Layer 7 of a small transformer language model trained on English Wikipedia (12 layers, counted from 0, width 96).
A neuron's activation on a vector x is GELU(weights . x), where the dot is the dot product.

Input weights of the MLP neurons that the questions are about. A number n stands for (n - 500) times 0.0012.
n161: 672 665 725 412 762 485 829 617 485 737 662 359 491 398 559 557 491 505 755 580 505 505 470 220 559 414 405 245 588 338 439 617 553 371 455 334 310 252 485 530 590 259 263 540 235 374 534 366 326 590 575 330 726 471 312 193 612 834 356 444 455 376 740 184 586 565 305 561 552 573 412 125 622 470 355 445 116 796 426 552 597 327 490 395 541 613 585 500 413 204 546 535 808 290 573 271
n173: 293 259 749 312 598 375 485 520 588 443 481 563 397 603 591 414 413 290 820 708 633 625 334 414 514 598 474 296 473 486 563 457 422 852 481 559 431 717 269 688 277 544 399 675 406 641 716 455 552 620 380 849 827 533 261 292 658 367 360 288 206 418 628 367 519 529 612 619 495 533 590 313 377 616 415 437 340 462 668 670 387 458 594 416 555 922 214 361 439 538 631 663 627 514 311 125
n197: 515 448 446 428 513 289 673 27 451 611 279 755 594 574 568 637 477 683 549 466 486 520 260 361 686 530 239 466 576 495 568 724 353 571 666 633 482 590 543 669 714 515 693 520 470 519 439 194 623 458 535 438 586 284 679 81 658 395 553 555 505 505 557 610 509 513 363 541 454 434 685 655 411 578 132 356 799 415 592 768 718 589 263 617 350 650 374 500 439 370 570 664 728 82 490 123
n217: 536 313 324 346 486 333 762 454 490 769 356 342 328 607 585 680 262 446 111 338 292 443 515 361 624 582 516 465 659 267 434 929 662 710 297 403 558 426 613 344 642 424 430 571 572 338 108 301 877 640 357 711 163 632 441 372 551 540 344 572 439 425 455 586 481 640 662 419 341 824 594 573 449 515 448 491 352 416 430 433 495 383 367 660 365 769 640 485 329 390 624 480 491 56 401 701
n237: 638 523 427 379 617 664 514 327 761 709 273 552 491 448 709 804 279 192 744 420 223 524 462 274 422 552 431 312 578 417 522 587 625 549 359 424 442 505 770 645 509 755 398 481 318 659 418 441 682 348 367 486 656 427 305 693 531 796 645 146 253 565 445 309 630 577 481 553 406 464 610 373 576 439 466 379 212 797 957 607 359 418 514 509 543 717 408 333 387 565 460 621 412 376 500 500
n262: 312 559 610 564 402 343 392 434 542 505 564 281 376 531 670 660 282 603 597 454 364 676 719 491 387 458 105 412 820 459 599 703 694 687 505 706 557 527 604 298 204 393 331 486 472 365 518 694 392 518 320 271 282 402 513 391 504 823 569 453 346 312 632 448 416 456 361 718 557 765 811 389 411 356 490 628 847 702 555 482 518 741 536 504 400 505 512 482 415 285 398 537 344 360 387 222
n337: 660 505 321 280 750 598 529 539 534 646 294 141 346 593 774 525 469 215 881 438 420 716 673 523 486 597 385 467 430 584 255 267 377 628 467 543 613 384 472 495 414 356 382 538 369 509 754 340 366 636 280 403 892 541 657 379 683 556 633 553 481 387 477 469 573 780 452 576 631 555 593 298 689 352 401 205 560 546 737 383 676 505 509 267 554 686 398 566 587 547 504 354 500 705 370 810
n345: 270 481 563 332 482 419 565 606 754 408 417 649 700 563 270 253 430 462 579 303 611 734 28 611 524 585 536 584 600 302 385 635 373 556 688 664 467 361 606 779 569 406 563 396 450 275 658 306 414 382 474 783 500 581 772 514 459 645 682 460 440 603 916 346 151 632 455 523 448 490 567 510 500 431 566 282 375 534 578 752 514 238 543 741 693 662 302 563 234 851 763 363 588 514 437 360
n422: 566 508 496 436 432 399 637 546 389 657 761 882 590 403 641 564 327 535 422 630 376 723 422 464 400 533 186 484 436 500 649 504 533 661 475 632 446 444 472 447 545 590 318 767 784 540 259 541 611 695 410 476 542 398 749 480 394 588 423 421 455 633 600 542 597 447 291 600 578 512 631 516 218 639 437 481 452 560 569 423 341 374 524 445 622 446 609 577 197 718 624 476 134 384 628 504
n425: 353 607 419 419 779 581 358 513 642 431 591 385 427 344 756 720 508 712 772 645 444 708 451 647 762 256 292 360 443 298 312 556 484 450 434 473 488 696 376 374 662 465 309 496 334 585 636 500 262 270 698 547 723 119 525 436 438 336 452 737 261 552 638 587 429 595 469 764 325 560 496 682 460 526 445 698 487 543 552 301 538 445 406 572 608 419 496 357 635 552 537 452 377 509 629 692

Each question shows a token from some text and the vector x that enters the MLP there. A number n stands for (n - 500) times 0.013.

"us": 482 357 477 676 568 521 521 518 364 566 553 465 491 412 452 382 504 560 425 421 592 436 483 621 497 606 418 434 512 382 589 600 488 538 433 538 398 567 692 504 432 438 575 478 475 487 483 593 512 582 474 491 544 593 435 476 416 479 417 522 513 523 498 520 516 201 530 413 472 445 368 583 475 493 577 509 535 510 556 514 426 556 579 470 369 351 481 525 466 572 364 505 421 373 482 488
Which three neurons fire most, strongest first? n262, n422, n217

"els": 528 435 559 584 476 407 406 533 539 471 496 477 575 419 461 393 492 543 561 450 606 593 696 600 399 629 535 363 621 600 507 518 480 476 430 581 556 604 485 539 552 524 605 482 606 511 547 662 552 496 478 444 494 528 477 588 442 499 579 581 591 663 495 559 513 197 507 477 404 454 359 422 410 524 515 528 458 494 480 609 438 476 555 472 570 426 474 576 554 455 366 499 468 515 410 468
Which neuron lights up most? n262

"b": 528 513 431 703 516 441 574 436 611 501 505 512 536 388 527 429 495 451 585 421 567 454 551 528 594 572 502 562 475 437 424 355 459 471 324 386 513 467 520 627 527 569 551 591 597 514 456 589 594 605 516 550 582 600 361 511 460 374 639 472 413 428 502 411 489 241 489 576 504 417 440 536 623 509 541 463 427 523 560 421 472 466 411 613 481 455 611 515 533 491 424 638 437 628 477 443
Which neuron lights up most? n237

" American": 575 495 508 551 392 499 573 507 575 524 389 548 509 433 505 551 381 443 466 567 465 368 559 419 482 464 511 564 525 480 565 473 400 510 505 500 510 537 502 456 450 464 491 526 439 561 488 488 571 491 528 511 449 436 534 465 424 372 484 465 466 559 447 499 459 126 526 444 469 484 502 544 523 621 513 569 485 556 467 632 570 486 397 536 424 497 509 448 499 502 276 526 481 631 541 512
The most active neuron and its activation: n197, at about 0.64

"ague": 544 494 486 570 456 559 511 511 524 534 593 475 557 385 444 350 469 525 584 561 550 475 530 444 380 648 575 480 469 459 480 532 496 588 566 480 570 491 630 533 419 458 462 574 465 494 478 610 604 492 489 443 522 470 528 530 492 512 475 464 572 538 564 477 494 181 628 456 570 440 527 562 519 479 481 614 536 531 593 455 511 524 470 526 441 435 485 511 459 441 217 457 487 534 476 508
The most active neuron and its activation: n262, at about 1.2

"A": 616 607 477 677 530 560 525 455 490 454 494 470 593 467 474 479 462 481 435 510 543 629 325 475 485 477 630 525 431 500 539 421 500 550 508 494 468 423 438 394 510 491 557 505 454 570 557 335 477 508 501 497 464 432 464 573 366 441 512 485 617 448 514 510 451 206 539 501 450 396 378 495 490 678 366 539 513 489 405 625 511 391 563 518 375 451 542 507 533 401 362 503 567 568 575 460
Which neuron lights up most? n197

" year": 483 584 663 505 608 530 513 501 465 390 491 497 515 438 481 444 496 483 499 559 633 411 544 438 440 574 547 583 504 507 553 392 442 552 449 504 547 544 575 580 420 419 420 618 489 456 529 517 549 447 499 453 536 438 497 434 457 447 472 432 525 467 486 426 571 141 539 462 456 434 616 446 520 481 538 462 525 417 467 448 502 544 513 532 446 419 473 612 498 410 289 525 513 459 442 448
Which neuron lights up most? n173

" |": 657 502 529 574 540 480 473 475 566 476 423 474 430 480 517 516 476 451 598 454 580 449 606 528 524 606 611 538 573 525 553 474 452 419 451 442 475 426 450 405 467 495 434 488 492 671 482 494 467 515 456 471 565 474 462 576 636 503 412 493 674 481 387 597 554 389 469 526 539 322 353 499 584 473 542 312 475 555 449 507 596 502 412 523 443 503 507 493 570 546 163 620 505 513 498 526
Which three neurons fire most, strongest first? n337, n237, n161

"\n": 560 539 505 502 555 480 512 491 486 519 526 536 514 590 523 459 492 493 499 458 568 241 468 478 509 666 437 542 550 492 443 473 427 509 529 494 494 532 540 557 496 306 536 557 502 484 494 314 425 495 576 521 494 584 534 527 482 492 490 574 461 491 515 509 543 88 531 528 451 400 469 503 661 501 479 404 485 477 564 489 535 449 488 511 486 500 524 510 532 503 401 487 457 586 533 470
The most active neuron and its activation: n197, at about 0.88

" Mexico": 609 509 578 548 472 477 381 562 490 389 475 503 595 497 500 471 561 460 595 474 314 559 466 521 424 571 526 688 526 550 645 518 366 503 542 495 498 543 494 430 536 463 545 540 483 578 526 583 531 560 477 472 471 546 559 440 450 436 432 550 477 459 634 505 525 224 633 479 490 412 490 646 547 524 594 559 528 609 461 566 492 519 446 562 463 351 487 605 633 462 296 482 375 498 414 523
Which neuron lights up most? n262

" of": 460 483 419 419 563 489 531 502 488 476 577 440 451 422 556 449 470 486 513 524 483 429 516 493 533 553 504 466 445 544 486 555 550 545 513 557 554 489 492 497 454 553 534 522 453 470 466 523 491 465 491 453 494 532 497 562 470 506 534 492 451 512 560 571 479 136 566 543 505 463 469 493 538 542 484 567 448 485 532 498 467 483 549 491 432 415 545 514 437 519 161 531 513 500 468 500
Which neuron lights up most? n262

" a": 598 535 472 525 543 448 564 495 441 414 467 454 458 444 497 504 499 473 496 546 509 580 310 484 465 541 503 521 405 545 483 421 462 498 391 526 470 469 426 421 450 438 530 474 526 454 609 453 471 572 527 492 580 452 454 535 496 420 473 472 550 441 521 559 441 108 561 459 533 464 454 482 546 550 424 523 513 474 481 556 609 484 495 507 420 482 540 517 551 415 275 492 456 542 572 531
The most active neuron and its activation: n337, at about 0.14

"l": 451 634 437 629 562 494 438 524 445 385 450 542 563 427 495 572 505 560 573 471 518 447 506 496 453 561 651 509 522 468 377 408 479 426 328 408 462 470 489 515 471 432 495 575 467 605 441 610 575 558 516 458 577 638 525 553 336 585 565 634 659 475 461 442 493 360 492 514 562 487 184 434 743 366 505 500 351 487 482 387 429 505 465 470 618 367 526 581 550 429 456 558 402 593 459 537
The two highest activations, in order: n161, n337